Layer 2 of a small transformer language model trained on English Wikipedia (10 layers, counted from 0, width 128).
A neuron's activation on a vector x is GELU(weights . x), where the dot is the dot product.

Input weights of the MLP neurons that the questions are about. A number n stands for (n - 500) times 0.00093.
n9: 337 437 332 492 706 561 549 446 572 524 358 582 520 677 613 627 517 315 569 303 417 629 454 550 451 572 242 534 496 281 656 492 426 205 504 558 388 439 295 409 298 698 537 571 612 403 376 612 544 605 545 480 522 578 442 307 320 442 305 635 442 472 577 433 655 530 546 516 458 365 532 270 541 576 744 459 311 562 477 609 635 454 613 171 391 444 814 723 613 311 500 468 273 572 539 488 397 549 251 452 469 529 226 603 329 545 436 677 420 645 491 483 254 315 636 555 841 765 552 504 637 665 363 790 667 448 618 476
n20: 236 604 408 546 448 496 527 201 177 608 570 480 699 386 432 469 628 444 403 483 359 434 562 571 518 798 690 402 693 574 463 500 617 484 640 475 322 689 591 577 480 559 620 479 735 661 312 410 467 377 429 161 337 271 516 362 569 517 229 492 627 668 516 807 535 579 594 388 398 452 240 428 583 512 692 545 657 449 275 484 727 718 529 355 461 552 500 722 569 440 429 569 485 831 369 753 493 533 604 358 378 781 617 665 405 401 314 372 609 534 427 546 488 410 624 376 630 513 544 634 286 643 388 504 473 627 517 418
n43: 476 527 648 299 356 440 566 660 524 368 209 696 604 534 418 515 508 248 718 407 648 479 444 443 522 726 811 324 543 483 593 625 277 489 281 467 496 400 450 440 439 531 448 684 492 344 465 383 572 528 638 586 731 377 477 449 649 399 445 539 397 591 694 601 435 547 612 540 512 375 442 356 669 504 519 488 356 561 677 420 320 350 516 293 439 242 835 581 480 481 508 472 671 504 352 387 760 537 466 630 458 634 488 574 448 347 238 459 429 557 579 537 371 621 62 317 358 950 330 479 378 554 489 453 477 568 608 536
n68: 320 434 319 636 446 289 695 523 492 488 723 508 542 402 672 598 388 597 180 773 586 394 582 784 452 383 549 449 632 403 306 836 427 429 421 471 603 329 567 444 328 527 524 341 428 352 396 625 706 298 484 570 470 466 504 578 492 630 387 176 517 452 508 477 744 467 517 400 409 465 562 480 564 661 535 484 678 492 504 607 476 255 540 475 298 445 525 775 563 107 391 244 701 267 682 528 561 617 492 406 549 569 434 695 584 688 551 554 754 455 517 729 520 568 273 531 551 483 369 525 638 454 556 528 529 508 628 429
n94: 366 587 618 485 427 577 624 585 537 569 470 504 680 409 412 465 349 373 504 555 518 373 329 398 353 379 668 476 456 744 391 531 477 444 515 561 517 559 363 769 457 393 560 645 677 703 382 532 459 619 371 588 484 411 543 267 269 795 485 281 444 292 379 421 450 453 573 530 434 646 489 554 685 647 409 578 507 657 444 768 504 333 574 322 201 621 674 413 426 356 644 352 517 485 714 688 682 333 488 684 514 329 493 573 567 320 566 515 621 660 676 504 598 581 479 518 327 268 349 398 424 630 364 493 538 496 635 367
n117: 583 512 330 562 649 426 656 390 638 548 697 369 540 382 377 601 594 448 438 609 693 369 593 689 495 634 407 307 287 487 442 921 446 586 340 437 182 549 660 550 152 354 450 496 308 472 680 613 488 488 605 411 549 583 409 786 415 546 371 439 879 455 488 564 638 380 573 180 620 427 288 475 425 566 444 393 437 540 484 438 339 337 725 560 394 383 544 868 337 384 454 569 465 484 294 766 455 630 478 362 378 542 460 750 500 786 508 427 549 610 552 525 417 492 270 540 455 509 447 595 437 436 542 631 476 430 581 394
n122: 364 252 504 532 484 654 485 413 445 627 850 458 527 394 410 651 715 694 376 743 601 293 736 618 539 479 716 452 481 635 431 558 200 429 401 708 515 401 492 563 527 492 315 651 477 546 322 500 587 203 358 457 321 473 435 454 555 674 598 504 703 187 492 485 565 572 475 351 322 496 423 361 460 631 477 317 530 573 811 556 604 492 500 744 435 488 538 387 520 589 358 504 559 437 508 440 554 326 475 417 318 439 461 543 852 400 590 227 641 443 871 292 359 447 576 434 449 441 436 563 618 350 321 457 497 551 401 544
n152: 235 584 462 520 750 552 569 492 481 270 595 485 733 605 484 616 746 362 449 483 384 504 378 709 358 810 650 435 411 525 552 331 440 698 378 548 576 236 898 404 470 402 436 326 586 572 212 444 838 559 625 477 686 254 420 482 380 416 601 508 365 480 387 573 337 421 365 448 336 419 519 337 436 552 508 453 601 549 481 535 373 599 626 557 470 527 571 524 512 527 753 790 463 602 508 293 489 652 575 453 485 238 322 643 484 520 388 488 810 358 430 415 528 616 553 585 355 492 534 666 645 672 408 484 429 551 480 347
n162: 411 672 430 522 539 571 496 348 487 504 557 453 629 495 623 399 606 392 761 449 543 524 438 261 476 616 600 553 461 458 500 634 577 429 390 718 419 690 467 604 696 364 741 550 757 783 490 437 496 412 401 391 457 449 551 669 417 685 430 600 696 253 352 633 848 573 431 379 289 826 371 281 585 529 621 593 449 564 688 597 807 403 390 472 263 161 650 626 311 393 383 531 488 430 467 652 428 324 308 198 623 653 448 543 798 371 413 652 326 459 858 355 518 143 545 448 719 304 293 533 518 444 517 302 478 590 275 350
n171: 341 670 504 479 488 626 324 381 394 577 301 372 786 562 414 386 487 451 576 658 565 518 461 631 404 618 534 771 317 738 685 526 403 465 425 428 496 218 636 387 460 480 408 466 544 560 55 500 430 628 475 635 594 632 321 365 214 568 390 504 583 318 778 569 472 617 444 605 276 635 585 500 660 605 585 612 453 364 500 608 383 478 475 262 397 361 672 293 471 262 445 508 678 533 743 794 586 441 417 479 246 597 582 512 441 437 565 656 504 722 640 470 458 575 663 484 311 255 518 448 755 665 570 426 539 491 914 430
n185: 561 563 218 683 614 668 511 650 318 547 721 302 422 341 492 405 613 563 664 555 441 487 322 529 593 462 587 470 665 436 627 592 319 340 580 397 559 387 653 262 554 427 394 554 730 442 359 385 737 480 434 294 604 430 597 411 476 352 726 453 426 227 450 328 473 467 671 573 400 579 669 355 520 659 563 597 550 717 853 331 553 529 544 714 300 429 466 439 596 664 557 304 790 344 372 500 504 434 359 564 411 225 346 544 670 532 504 479 528 215 593 434 630 385 509 307 632 317 453 703 418 477 330 588 616 603 467 456
n255: 350 267 332 504 442 270 575 271 492 558 573 525 720 418 491 532 975 325 596 446 366 541 347 701 355 460 513 645 579 364 496 478 361 561 419 509 260 449 576 432 516 738 617 728 728 508 285 553 500 474 657 450 812 479 299 540 369 452 412 538 575 470 700 923 549 593 460 599 513 412 404 297 435 508 384 646 883 525 540 543 612 353 730 229 541 609 804 535 593 405 522 530 336 542 305 345 496 504 401 289 324 631 353 689 749 478 231 531 555 333 518 439 439 451 586 458 424 311 495 383 683 521 416 542 506 327 633 551
n265: 362 536 249 563 626 248 575 564 529 288 437 546 583 694 511 475 373 457 492 570 377 378 723 564 731 648 629 452 551 429 710 504 436 563 567 549 568 360 574 458 400 351 616 462 532 348 464 419 596 308 636 409 540 546 447 491 493 786 646 515 376 374 511 611 578 773 673 496 281 427 212 374 519 583 453 519 697 746 465 363 519 500 515 616 323 325 579 500 423 328 402 419 766 456 201 429 594 440 292 398 518 455 449 729 727 537 496 473 522 508 426 591 564 447 434 308 493 625 492 500 235 417 601 529 503 492 450 500
n285: 455 605 659 353 668 366 538 589 548 707 560 446 471 592 377 461 585 573 604 539 602 444 598 534 410 410 653 689 566 365 686 629 363 528 634 580 466 672 551 605 647 532 681 374 536 411 333 557 597 306 431 507 616 428 514 223 386 584 460 441 681 534 532 507 604 558 349 391 570 860 653 411 564 725 591 470 415 543 570 691 402 235 537 395 421 441 627 804 496 464 606 441 333 422 468 364 365 394 460 552 514 626 511 577 365 575 504 624 533 439 410 431 353 539 517 423 522 496 31 571 443 630 286 556 451 245 554 195
n322: 412 539 453 540 543 636 736 405 602 330 584 315 554 445 578 390 479 516 530 378 621 207 613 195 552 596 717 529 516 504 601 475 476 764 604 892 482 839 521 504 527 179 395 390 394 557 356 447 623 460 561 473 419 331 416 505 539 415 712 426 630 452 428 632 550 645 479 556 483 508 457 570 452 642 690 288 428 573 357 823 368 346 325 679 385 343 521 610 662 465 346 710 597 405 708 383 529 390 513 504 481 415 555 590 380 444 320 272 457 594 412 553 157 337 428 547 429 386 496 693 732 496 564 346 488 670 554 484
n346: 487 290 379 483 533 316 574 707 567 537 470 394 545 866 561 323 940 331 577 589 185 550 448 656 301 576 809 500 479 639 569 403 565 604 555 687 523 644 496 472 533 374 663 622 577 646 232 568 378 652 496 384 459 394 297 475 342 526 525 425 433 530 496 479 366 338 460 359 482 446 290 565 286 592 677 254 565 732 560 610 517 262 622 526 415 105 720 366 483 627 586 521 567 639 495 419 278 750 500 416 362 556 508 666 564 534 562 469 529 305 678 330 714 412 201 665 609 634 432 406 496 504 242 559 534 735 447 555
n368: 346 534 453 438 719 425 735 689 349 530 513 547 692 556 473 663 537 350 740 723 603 374 202 603 370 482 500 338 818 621 527 408 375 646 777 378 451 289 384 438 437 618 558 698 504 210 356 371 548 386 442 586 453 517 576 271 353 657 686 409 316 461 399 521 563 696 276 611 518 509 491 301 860 731 487 650 600 678 529 219 310 381 592 445 315 535 481 491 565 577 589 391 640 653 425 393 556 415 337 426 479 222 681 578 664 420 565 377 530 428 685 243 682 592 323 302 378 384 182 583 487 713 348 426 548 542 505 150

Each question shows a token from some text and the vector x that enters the MLP there. A number n stands for (n - 500) times 0.01.

"O": 577 502 588 569 476 498 466 539 543 635 526 487 454 505 315 369 416 601 508 528 485 719 459 523 297 448 503 484 481 620 517 364 527 377 548 353 653 354 560 489 484 532 572 536 368 484 593 510 576 603 373 420 441 626 580 447 563 510 441 428 355 544 433 467 541 551 407 514 638 500 537 740 577 315 430 540 413 369 476 402 457 558 529 532 611 627 474 516 535 572 615 373 525 441 475 499 460 483 509 466 596 534 497 600 417 522 528 527 539 463 479 483 566 500 499 516 452 432 549 492 399 542 472 608 472 530 597 518
Which of these neurons fires most? n368

"for ": 454 438 518 511 531 494 329 512 620 520 428 591 432 464 474 494 554 509 519 432 393 666 433 560 496 518 476 528 451 512 524 383 398 497 558 476 628 454 493 613 477 506 499 477 539 471 616 524 500 523 354 498 448 584 611 292 472 472 546 560 560 452 517 535 467 485 469 538 553 441 477 568 469 417 448 432 559 439 590 533 486 504 551 498 576 557 517 471 521 608 505 477 406 446 549 485 529 560 429 479 455 407 480 578 586 440 472 527 609 465 456 560 540 543 577 515 485 448 557 652 548 457 476 516 280 496 478 552
Which of these neurons fires most? n152

"of ": 542 508 549 442 590 473 416 417 588 471 553 544 421 497 518 538 556 500 449 479 428 689 531 574 572 564 358 488 450 519 523 455 491 513 462 504 692 520 515 520 451 545 575 436 526 480 571 527 494 521 420 514 513 428 568 372 413 450 501 622 540 433 502 485 476 461 454 465 722 462 559 612 399 414 341 430 518 503 507 501 484 499 480 529 546 549 470 535 529 635 666 435 360 527 571 455 484 590 540 516 439 472 486 418 464 515 498 458 584 438 373 564 491 573 519 510 482 565 457 627 546 502 483 559 286 426 531 503
Which two neurons fire most, strongest first? n152, n285

".": 486 599 567 512 489 600 388 475 527 665 613 537 402 470 390 434 453 711 631 387 599 609 381 539 675 524 528 459 483 471 542 424 519 605 621 479 582 344 495 469 343 470 447 501 394 534 557 489 494 865 466 497 566 625 558 514 402 619 500 516 520 517 476 409 520 436 474 521 416 452 475 613 490 484 449 366 532 507 646 538 463 556 483 573 580 629 289 566 503 628 437 429 497 433 557 448 605 489 538 493 487 455 377 366 559 446 492 424 497 335 526 369 458 464 506 390 459 289 510 242 536 575 488 527 513 379 537 634
Which of these neurons fires most? n185

"to ": 530 420 525 543 510 502 441 350 519 586 527 549 368 405 664 551 387 595 502 584 453 595 497 609 453 543 468 582 324 495 519 585 368 432 361 376 495 497 556 548 505 446 426 600 515 466 604 493 422 474 483 444 564 539 554 451 547 489 560 608 546 485 609 487 422 488 442 499 649 421 499 514 441 278 463 456 500 328 612 515 507 535 488 549 691 558 406 467 601 656 565 425 463 422 629 480 465 486 449 467 468 457 532 464 526 537 598 514 541 503 548 478 510 526 532 539 591 498 455 429 597 518 534 485 318 542 447 477
Which of these neurons fires most? n122

"St": 642 468 405 501 327 458 535 520 593 644 517 452 505 518 368 433 488 554 450 443 439 751 550 508 427 530 345 527 532 548 354 372 582 528 586 515 551 558 462 449 428 535 570 610 545 454 499 565 432 550 452 538 416 687 431 620 627 437 503 625 404 637 514 393 552 490 378 539 679 616 454 438 425 347 414 399 469 402 432 488 513 416 537 680 722 586 391 402 523 682 481 450 539 500 479 470 535 470 553 525 394 463 528 476 511 373 491 378 484 502 539 478 592 454 532 574 394 436 495 501 476 587 534 513 456 576 412 596
Which of these neurons fires most? n346

"at ": 522 485 527 483 502 532 510 524 586 536 455 521 468 430 551 592 487 587 481 422 366 791 445 558 479 558 473 437 426 459 422 382 544 570 504 524 736 460 465 677 566 423 470 447 431 504 575 554 467 426 440 509 529 480 439 365 481 461 443 576 494 488 507 568 492 481 424 664 509 502 490 701 451 590 442 471 500 411 542 522 488 589 558 587 553 499 270 424 630 621 555 574 405 553 468 426 530 525 556 471 460 523 587 522 544 467 556 526 609 513 429 405 471 560 560 523 472 561 460 475 512 516 452 435 315 375 493 492
Which of these neurons fires most? n152

"m ": 447 522 540 460 502 615 369 458 579 402 417 552 425 476 412 502 511 563 441 488 412 693 563 473 425 533 461 480 520 438 460 349 418 450 515 361 593 483 467 627 586 542 510 559 442 590 541 520 522 515 359 505 421 460 557 519 532 537 513 460 526 578 481 495 516 555 503 476 514 475 478 616 541 315 524 479 475 368 523 481 534 563 477 450 658 550 533 523 525 458 454 439 430 518 595 607 496 433 459 484 608 580 472 556 526 432 502 568 513 667 518 408 479 520 580 538 470 521 505 524 462 559 535 550 290 501 525 537
Which of these neurons fires most? n20

"in ": 533 466 580 470 508 569 466 458 473 575 579 569 430 441 540 625 483 587 462 498 348 613 492 483 493 505 475 505 405 555 594 397 586 444 506 536 652 495 449 558 669 423 447 478 450 489 547 547 398 464 453 513 452 495 522 457 542 416 531 597 506 367 552 576 410 495 503 579 506 389 505 643 385 532 519 500 542 403 537 383 558 622 490 559 580 545 493 441 560 562 526 450 469 488 591 504 469 412 478 511 508 504 543 514 582 531 600 535 471 546 368 479 504 483 624 471 480 370 586 594 430 448 523 391 294 526 501 557
The most active neuron and its activation: n122, at about 0.62

"ks ": 438 462 509 489 447 511 440 467 647 442 465 513 403 588 495 393 444 568 589 467 580 568 507 453 469 556 544 531 488 481 460 574 528 497 463 457 529 539 474 576 611 449 518 498 469 580 605 570 466 485 481 563 466 525 534 587 522 548 507 501 506 554 474 508 585 565 521 532 487 452 458 551 483 320 425 446 532 459 598 539 540 441 492 507 604 540 416 439 482 528 548 515 468 411 585 543 469 516 439 488 579 555 505 437 479 455 654 560 554 497 466 512 501 468 472 515 502 544 497 332 485 477 572 454 262 401 472 499
The most active neuron and its activation: n162, at about 0.74

"ation ": 491 562 496 471 508 585 488 430 655 404 497 537 460 552 387 409 503 484 523 382 475 643 453 491 499 508 450 512 537 415 423 454 508 518 562 459 641 466 482 596 529 570 492 453 454 504 447 512 517 475 431 519 508 476 551 569 534 454 440 485 579 648 481 497 578 589 422 432 567 460 466 584 540 372 456 485 471 356 563 502 515 500 474 520 600 518 446 493 544 551 480 487 372 488 486 575 480 458 547 460 601 587 561 508 454 428 517 439 557 486 407 470 513 511 520 527 489 580 642 412 559 478 577 501 285 532 561 527
The most active neuron and its activation: n20, at about 0.12

", ": 534 485 478 528 514 482 473 495 439 421 455 513 337 570 516 459 578 445 552 381 442 757 509 542 633 508 324 487 489 474 480 505 575 463 526 380 605 569 565 542 440 519 573 515 517 535 521 573 436 405 413 490 611 617 519 460 489 547 554 536 557 529 487 414 423 518 496 407 647 470 554 503 468 363 430 404 488 567 555 471 487 419 464 472 478 524 407 611 489 570 507 527 465 529 540 505 453 589 452 571 539 501 509 505 441 486 581 538 485 578 549 529 527 535 474 476 543 549 560 477 455 432 477 522 279 422 507 552
Which two neurons fire most, strongest first? n9, n117

"im ": 570 477 606 477 499 553 404 450 518 545 385 537 428 476 554 570 557 486 555 542 408 525 556 539 418 432 475 462 518 523 368 465 467 501 549 403 614 463 395 544 579 497 539 513 495 554 469 500 437 415 403 563 575 456 446 403 448 526 383 606 555 650 636 429 473 511 584 427 528 502 539 491 488 359 424 503 486 405 510 416 536 498 579 323 498 503 488 566 472 535 521 548 436 510 554 570 460 391 455 534 522 578 546 549 527 529 787 443 533 500 539 503 514 558 549 501 532 547 556 379 511 507 491 534 312 594 401 507
Which three neurons fire most, strongest first? n9, n171, n20

"C": 533 484 411 571 415 510 275 599 569 633 528 432 424 413 380 558 479 521 433 477 386 696 545 507 568 455 425 490 581 471 454 462 650 490 534 476 744 471 553 484 386 480 498 534 466 563 466 498 369 518 538 470 438 545 551 570 580 503 514 536 363 460 495 515 526 499 464 441 737 522 533 689 442 377 558 464 526 435 512 527 577 472 455 534 679 597 364 393 516 698 428 467 538 374 435 474 535 413 618 517 527 440 570 486 521 441 573 472 532 426 465 369 616 481 498 563 513 522 459 457 484 545 480 530 433 378 492 549
Which of these neurons fires most? n185

"ned ": 593 495 636 524 591 569 472 498 561 493 434 574 502 535 511 432 459 599 540 363 384 765 468 392 495 486 411 608 558 494 464 497 428 520 421 466 417 541 524 588 521 520 504 563 584 498 514 569 511 384 602 569 594 529 596 359 476 447 450 541 543 524 566 485 590 475 592 474 447 546 466 391 468 272 488 512 447 472 519 450 519 504 456 443 568 554 353 585 492 544 639 443 456 410 430 486 454 479 503 476 483 501 496 491 512 529 508 422 531 489 480 500 465 476 567 442 532 476 539 500 534 462 572 582 285 546 514 548
The most active neuron and its activation: n9, at about 0.8

"wi": 690 499 531 560 443 492 341 492 458 602 479 582 522 591 384 469 398 549 618 517 560 659 550 457 509 441 293 466 547 484 470 391 484 443 545 478 631 404 381 435 526 743 298 618 399 428 752 592 345 562 389 468 418 525 490 351 425 442 518 420 485 538 389 394 386 508 597 550 443 578 465 365 447 290 370 543 442 507 500 581 488 534 466 525 666 648 609 511 625 550 553 425 422 604 454 598 530 642 549 442 597 522 450 521 397 381 527 631 482 513 374 525 488 534 620 638 537 379 512 465 499 580 529 583 464 567 458 476
The most active neuron and its activation: n9, at about 1.3

"z": 551 463 559 495 563 530 459 494 525 473 597 631 464 469 549 507 580 585 569 565 473 520 510 399 614 411 512 621 526 419 503 411 580 390 379 346 472 410 427 421 553 517 498 615 522 556 445 614 546 510 450 537 414 563 442 500 519 525 471 558 413 471 579 474 460 466 512 570 654 403 640 619 604 359 581 573 448 335 527 541 490 604 399 248 814 599 427 467 542 493 548 426 472 481 691 424 455 361 693 545 444 473 528 351 387 362 537 422 351 632 482 530 519 440 461 472 529 502 464 454 407 566 498 418 492 496 585 511
Which of these neurons fires most? n171

"is ": 572 490 513 432 467 514 521 511 581 503 540 478 498 380 482 522 463 438 541 513 501 562 524 497 429 452 411 520 530 562 497 551 614 513 457 438 675 493 409 562 637 416 522 531 448 528 492 619 422 418 435 516 436 407 541 561 435 574 537 408 542 564 565 548 448 508 543 523 570 469 479 645 549 401 467 557 653 449 500 510 583 441 563 561 587 509 470 475 459 690 563 470 474 467 490 500 441 509 530 495 541 514 518 562 565 392 620 366 446 537 483 415 473 468 620 453 496 332 467 328 440 478 482 504 290 533 438 510
Which three neurons fire most, strongest first? n94, n122, n162

"as ": 482 481 439 535 493 529 393 471 541 562 446 602 406 405 534 562 495 481 503 613 334 759 425 516 403 541 473 474 578 429 621 431 471 451 485 455 488 536 505 626 598 420 499 493 474 562 488 555 384 510 457 437 434 493 559 323 536 559 533 440 520 718 529 568 414 543 494 560 614 381 473 742 474 400 484 443 592 361 435 540 504 463 578 434 588 499 546 574 474 549 514 483 454 452 585 468 501 539 481 539 459 516 564 505 572 515 559 545 543 498 468 379 478 534 514 530 503 586 459 461 430 551 488 420 305 570 407 548
Which three neurons fire most, strongest first? n346, n20, n255

". ": 520 550 440 452 542 541 628 608 531 515 521 495 400 393 588 509 471 526 563 489 433 740 468 408 430 532 418 483 441 430 486 505 511 527 552 401 418 530 522 457 541 485 540 613 401 455 702 572 515 487 507 507 560 508 529 450 398 525 492 662 505 609 495 478 426 440 532 436 764 517 561 563 537 454 455 525 512 495 532 414 536 541 454 451 535 457 484 659 502 492 532 396 488 557 511 496 499 487 475 563 540 450 450 418 486 577 557 618 499 574 499 377 494 512 531 515 528 356 481 372 405 450 570 513 292 625 479 515
The most active neuron and its activation: n117, at about 0.53

"y ": 501 597 546 509 581 554 498 475 609 512 511 495 431 499 488 545 469 558 442 426 506 517 574 535 429 541 353 534 582 462 497 479 473 458 620 383 576 610 489 542 617 567 568 423 417 533 545 528 455 462 422 514 456 490 503 482 429 556 467 523 528 585 513 480 448 508 468 440 501 462 520 583 475 454 436 515 488 405 579 502 507 455 429 474 524 471 453 542 553 574 566 404 387 490 511 535 410 492 528 528 503 554 544 486 455 519 644 437 527 543 391 565 509 491 467 581 521 503 430 565 527 464 490 584 269 392 574 503
Which of these neurons fires most? n285

"'": 436 513 580 581 516 469 513 518 572 548 580 555 418 462 472 445 478 615 433 556 539 676 453 657 421 380 353 563 478 478 439 563 505 484 441 296 539 298 548 558 402 461 516 586 409 478 698 716 483 488 442 463 406 503 606 608 465 487 521 483 479 644 523 380 521 458 335 463 523 576 532 668 524 497 425 463 593 483 511 597 497 500 500 483 568 438 273 442 522 374 480 423 385 480 608 558 434 435 690 475 607 618 511 521 408 506 474 505 565 526 516 398 586 471 584 483 552 464 551 534 423 437 576 528 381 563 466 532
The most active neuron and its activation: n68, at about 2.2

"ers ": 513 494 591 515 539 492 416 498 613 467 460 471 503 626 477 428 451 463 635 414 502 608 579 477 391 474 339 540 552 496 367 503 475 497 566 453 565 513 545 575 568 458 466 515 517 548 471 529 525 443 436 532 449 529 501 394 516 498 475 550 551 588 500 510 508 577 502 495 533 520 505 478 483 427 397 525 489 433 568 504 530 472 469 433 457 491 472 515 418 519 427 515 422 503 571 563 461 518 505 471 534 579 561 434 454 446 703 455 548 519 466 524 530 566 564 498 475 535 476 428 567 482 540 505 268 480 484 485
Which three neurons fire most, strongest first? n285, n171, n162

"ain ": 446 606 537 525 522 602 482 513 477 520 391 610 432 512 444 507 529 477 592 458 471 680 544 559 484 468 438 519 510 449 489 384 480 326 500 417 576 533 519 530 531 505 528 506 526 597 558 475 473 480 341 419 447 472 509 321 473 458 448 570 547 546 602 571 509 471 558 554 549 531 502 535 458 411 476 600 613 368 529 454 524 500 458 490 530 394 426 608 541 556 478 365 475 600 491 542 487 420 397 516 499 549 584 507 579 414 621 502 517 549 507 491 478 509 442 505 514 467 558 527 481 409 501 532 289 525 557 525
Which two neurons fire most, strongest first? n20, n162

"at": 471 586 521 539 422 466 412 527 699 391 449 553 443 358 408 524 464 617 331 417 463 669 444 505 417 581 476 553 518 420 464 544 598 492 472 436 651 502 509 670 364 501 412 415 520 463 603 623 527 536 591 410 521 455 499 319 622 301 467 508 481 646 566 442 485 489 507 571 601 568 558 913 447 400 527 484 526 455 371 401 478 458 587 418 638 567 423 527 576 674 625 501 478 471 413 571 463 468 592 530 553 445 568 445 317 305 478 529 306 547 400 344 483 508 596 387 626 424 706 493 569 542 457 469 494 570 527 537
Which of these neurons fires most? n20

"and": 551 576 596 397 462 401 446 539 567 434 506 596 516 458 457 561 522 503 320 524 487 674 537 483 553 633 391 468 676 456 512 568 445 445 511 584 549 450 495 591 437 592 517 690 485 563 504 709 328 537 389 410 465 616 438 334 638 490 420 624 466 586 508 474 452 465 570 599 571 528 499 654 507 294 366 568 396 440 372 615 485 536 551 486 645 560 420 457 499 555 554 511 461 587 617 569 473 532 504 528 514 423 572 491 381 432 399 291 385 596 370 445 390 547 502 424 506 479 581 464 313 412 417 501 504 453 447 614
Which of these neurons fires most? n20

"m": 473 539 669 544 437 650 337 464 576 492 428 473 435 521 474 553 356 592 406 502 446 680 500 489 471 610 427 618 462 569 448 421 515 447 415 313 574 351 561 530 503 617 453 604 365 571 659 668 469 502 458 401 535 541 516 463 517 440 561 554 421 529 514 418 444 497 561 445 577 512 512 607 498 206 466 547 471 618 475 556 501 538 505 219 520 626 485 417 613 313 359 455 441 466 581 523 590 411 535 510 612 561 483 567 440 367 428 481 615 489 539 421 508 527 481 628 463 527 498 452 434 563 447 611 476 544 574 481
Which three neurons fire most, strongest first? n171, n94, n9

"ish": 486 495 480 434 529 509 479 528 621 451 445 502 437 469 588 548 557 592 362 486 487 508 589 500 691 446 322 442 564 437 545 425 475 477 431 583 629 436 373 501 513 581 430 369 499 441 907 648 445 444 578 503 621 577 366 368 551 273 500 634 461 652 612 432 429 428 612 616 695 533 596 760 487 218 424 519 468 353 516 490 456 494 461 448 610 480 423 425 545 566 555 618 431 563 560 635 399 479 593 490 561 544 490 402 369 384 517 508 288 553 386 487 463 487 538 478 596 408 637 563 573 405 497 478 530 482 392 588
Which of these neurons fires most? n9

"s ": 502 479 582 516 488 503 492 503 692 535 513 502 437 581 415 383 496 459 501 441 506 608 508 429 519 528 424 522 572 483 448 581 521 559 520 469 481 522 549 585 585 480 485 544 405 568 541 606 472 552 479 526 401 494 542 536 514 525 508 505 530 517 470 465 470 549 520 480 442 477 418 544 493 410 476 499 523 542 587 555 549 489 473 546 614 465 402 456 446 655 501 536 436 390 589 498 466 518 463 486 525 584 514 405 528 461 586 429 531 480 435 518 536 472 550 557 473 433 504 403 545 470 483 426 264 492 542 454
Which three neurons fire most, strongest first? n162, n346, n322

"pre": 464 375 577 634 598 568 481 421 517 717 422 484 405 544 331 486 379 617 504 385 492 556 518 448 620 424 333 573 494 573 486 382 456 424 525 477 502 336 497 394 500 545 354 417 439 485 679 415 549 514 415 500 588 718 722 253 549 356 448 529 523 476 468 373 495 498 556 520 498 659 538 444 521 297 469 461 650 549 520 544 449 472 496 425 629 612 369 518 499 589 388 550 432 393 497 504 527 530 466 491 553 498 451 483 709 399 560 315 632 406 601 554 510 519 590 571 594 379 475 440 480 443 495 617 512 698 413 484
Which of these neurons fires most? n185

"==": 465 521 477 547 696 442 525 612 557 525 456 545 229 431 453 511 419 591 465 440 461 670 530 475 642 441 594 526 463 460 548 438 452 590 480 458 545 351 511 491 501 462 468 463 483 443 668 576 381 400 669 603 505 549 680 402 571 556 429 486 463 570 498 467 553 495 559 512 639 463 391 558 539 311 337 547 605 538 489 565 484 453 436 594 546 565 570 520 553 380 450 383 556 400 470 395 577 492 371 546 564 490 436 537 507 556 622 425 588 483 453 526 480 447 488 485 515 639 494 371 453 451 588 539 361 537 493 530
Which two neurons fire most, strongest first? n265, n68

"200": 579 420 511 576 404 638 575 585 533 493 467 459 464 285 331 691 530 507 484 506 564 657 528 493 358 350 516 465 578 434 463 605 475 416 480 545 555 489 351 501 455 478 227 534 490 463 708 583 312 528 429 496 542 412 615 590 439 536 479 469 478 571 487 442 510 552 568 451 681 486 492 447 500 166 386 546 503 398 547 521 433 450 586 403 488 481 562 514 400 613 500 528 568 496 536 554 546 503 671 590 459 470 527 457 494 591 596 422 519 492 459 494 541 573 463 606 424 569 608 497 540 483 585 482 419 500 414 514
Which of these neurons fires most? n117

"In": 638 406 501 661 486 530 423 494 562 598 567 459 465 575 345 465 433 497 500 637 482 690 428 522 355 410 395 492 484 563 433 435 562 434 547 491 697 443 544 476 533 568 398 476 647 487 475 609 414 543 409 429 341 542 537 504 503 382 412 499 436 608 403 453 510 504 373 491 520 522 406 566 485 430 415 606 518 414 482 350 467 425 612 481 577 593 429 460 425 659 538 375 489 436 485 562 448 497 554 432 630 476 550 511 490 588 699 428 473 546 478 460 629 442 533 564 561 490 643 602 451 482 567 621 414 626 512 510
The most active neuron and its activation: n185, at about 0.24

"United ": 480 447 452 474 484 567 428 484 527 496 529 593 392 654 392 430 551 543 479 481 539 807 575 506 447 480 601 569 489 546 371 494 607 422 508 456 627 453 460 433 446 480 437 543 420 518 569 380 393 567 434 553 510 567 587 528 502 484 474 364 498 601 321 561 641 434 398 400 709 541 481 601 386 289 438 412 542 370 598 570 419 476 594 635 557 485 446 420 576 764 578 547 420 438 511 542 489 412 713 511 553 523 454 488 459 585 590 487 544 503 475 382 497 550 323 607 383 515 664 560 467 518 432 536 428 449 421 554
Which of these neurons fires most? n346

"ed": 607 598 689 489 615 403 386 585 583 570 434 601 536 430 489 460 541 762 557 558 374 746 383 545 404 533 496 592 553 465 532 485 479 353 482 510 513 491 523 508 519 531 432 516 300 528 459 650 480 467 447 448 608 546 469 409 609 283 506 658 480 605 526 474 430 468 574 535 536 456 576 502 396 374 363 537 484 426 329 315 379 398 404 404 493 502 480 448 556 691 577 503 527 473 752 476 505 424 598 460 595 423 541 583 471 491 612 398 401 493 387 479 511 464 537 415 419 594 453 625 553 482 457 398 501 607 560 582
Which of these neurons fires most? n43

"iti": 669 563 509 576 485 494 339 535 545 666 559 496 345 387 283 526 527 593 558 486 506 607 500 527 516 395 433 413 538 387 558 439 559 436 479 393 603 451 442 396 509 604 326 550 503 421 575 448 622 630 378 570 599 588 557 323 516 452 423 347 546 460 481 495 532 396 662 540 545 548 498 708 481 444 624 431 526 381 481 356 500 528 493 664 697 555 599 579 614 592 637 468 444 459 504 489 490 487 566 487 726 540 424 411 416 401 496 411 366 539 490 298 480 477 455 484 559 520 302 331 527 560 537 583 523 479 486 538
The most active neuron and its activation: n185, at about 1.1

"th ": 465 542 564 497 546 485 412 465 616 462 561 532 401 504 437 519 463 619 415 438 503 629 591 521 463 539 352 610 557 526 365 473 446 488 511 436 468 556 511 596 450 538 592 483 436 507 607 519 489 515 492 643 512 550 511 430 427 589 456 518 518 516 500 513 566 565 483 396 599 432 534 637 448 360 512 411 501 415 538 467 545 520 397 453 422 422 512 607 483 536 570 432 412 532 546 508 421 507 602 457 443 489 540 503 492 446 647 474 552 581 498 509 555 493 464 553 518 535 440 430 523 444 502 526 286 470 461 570
Which of these neurons fires most? n117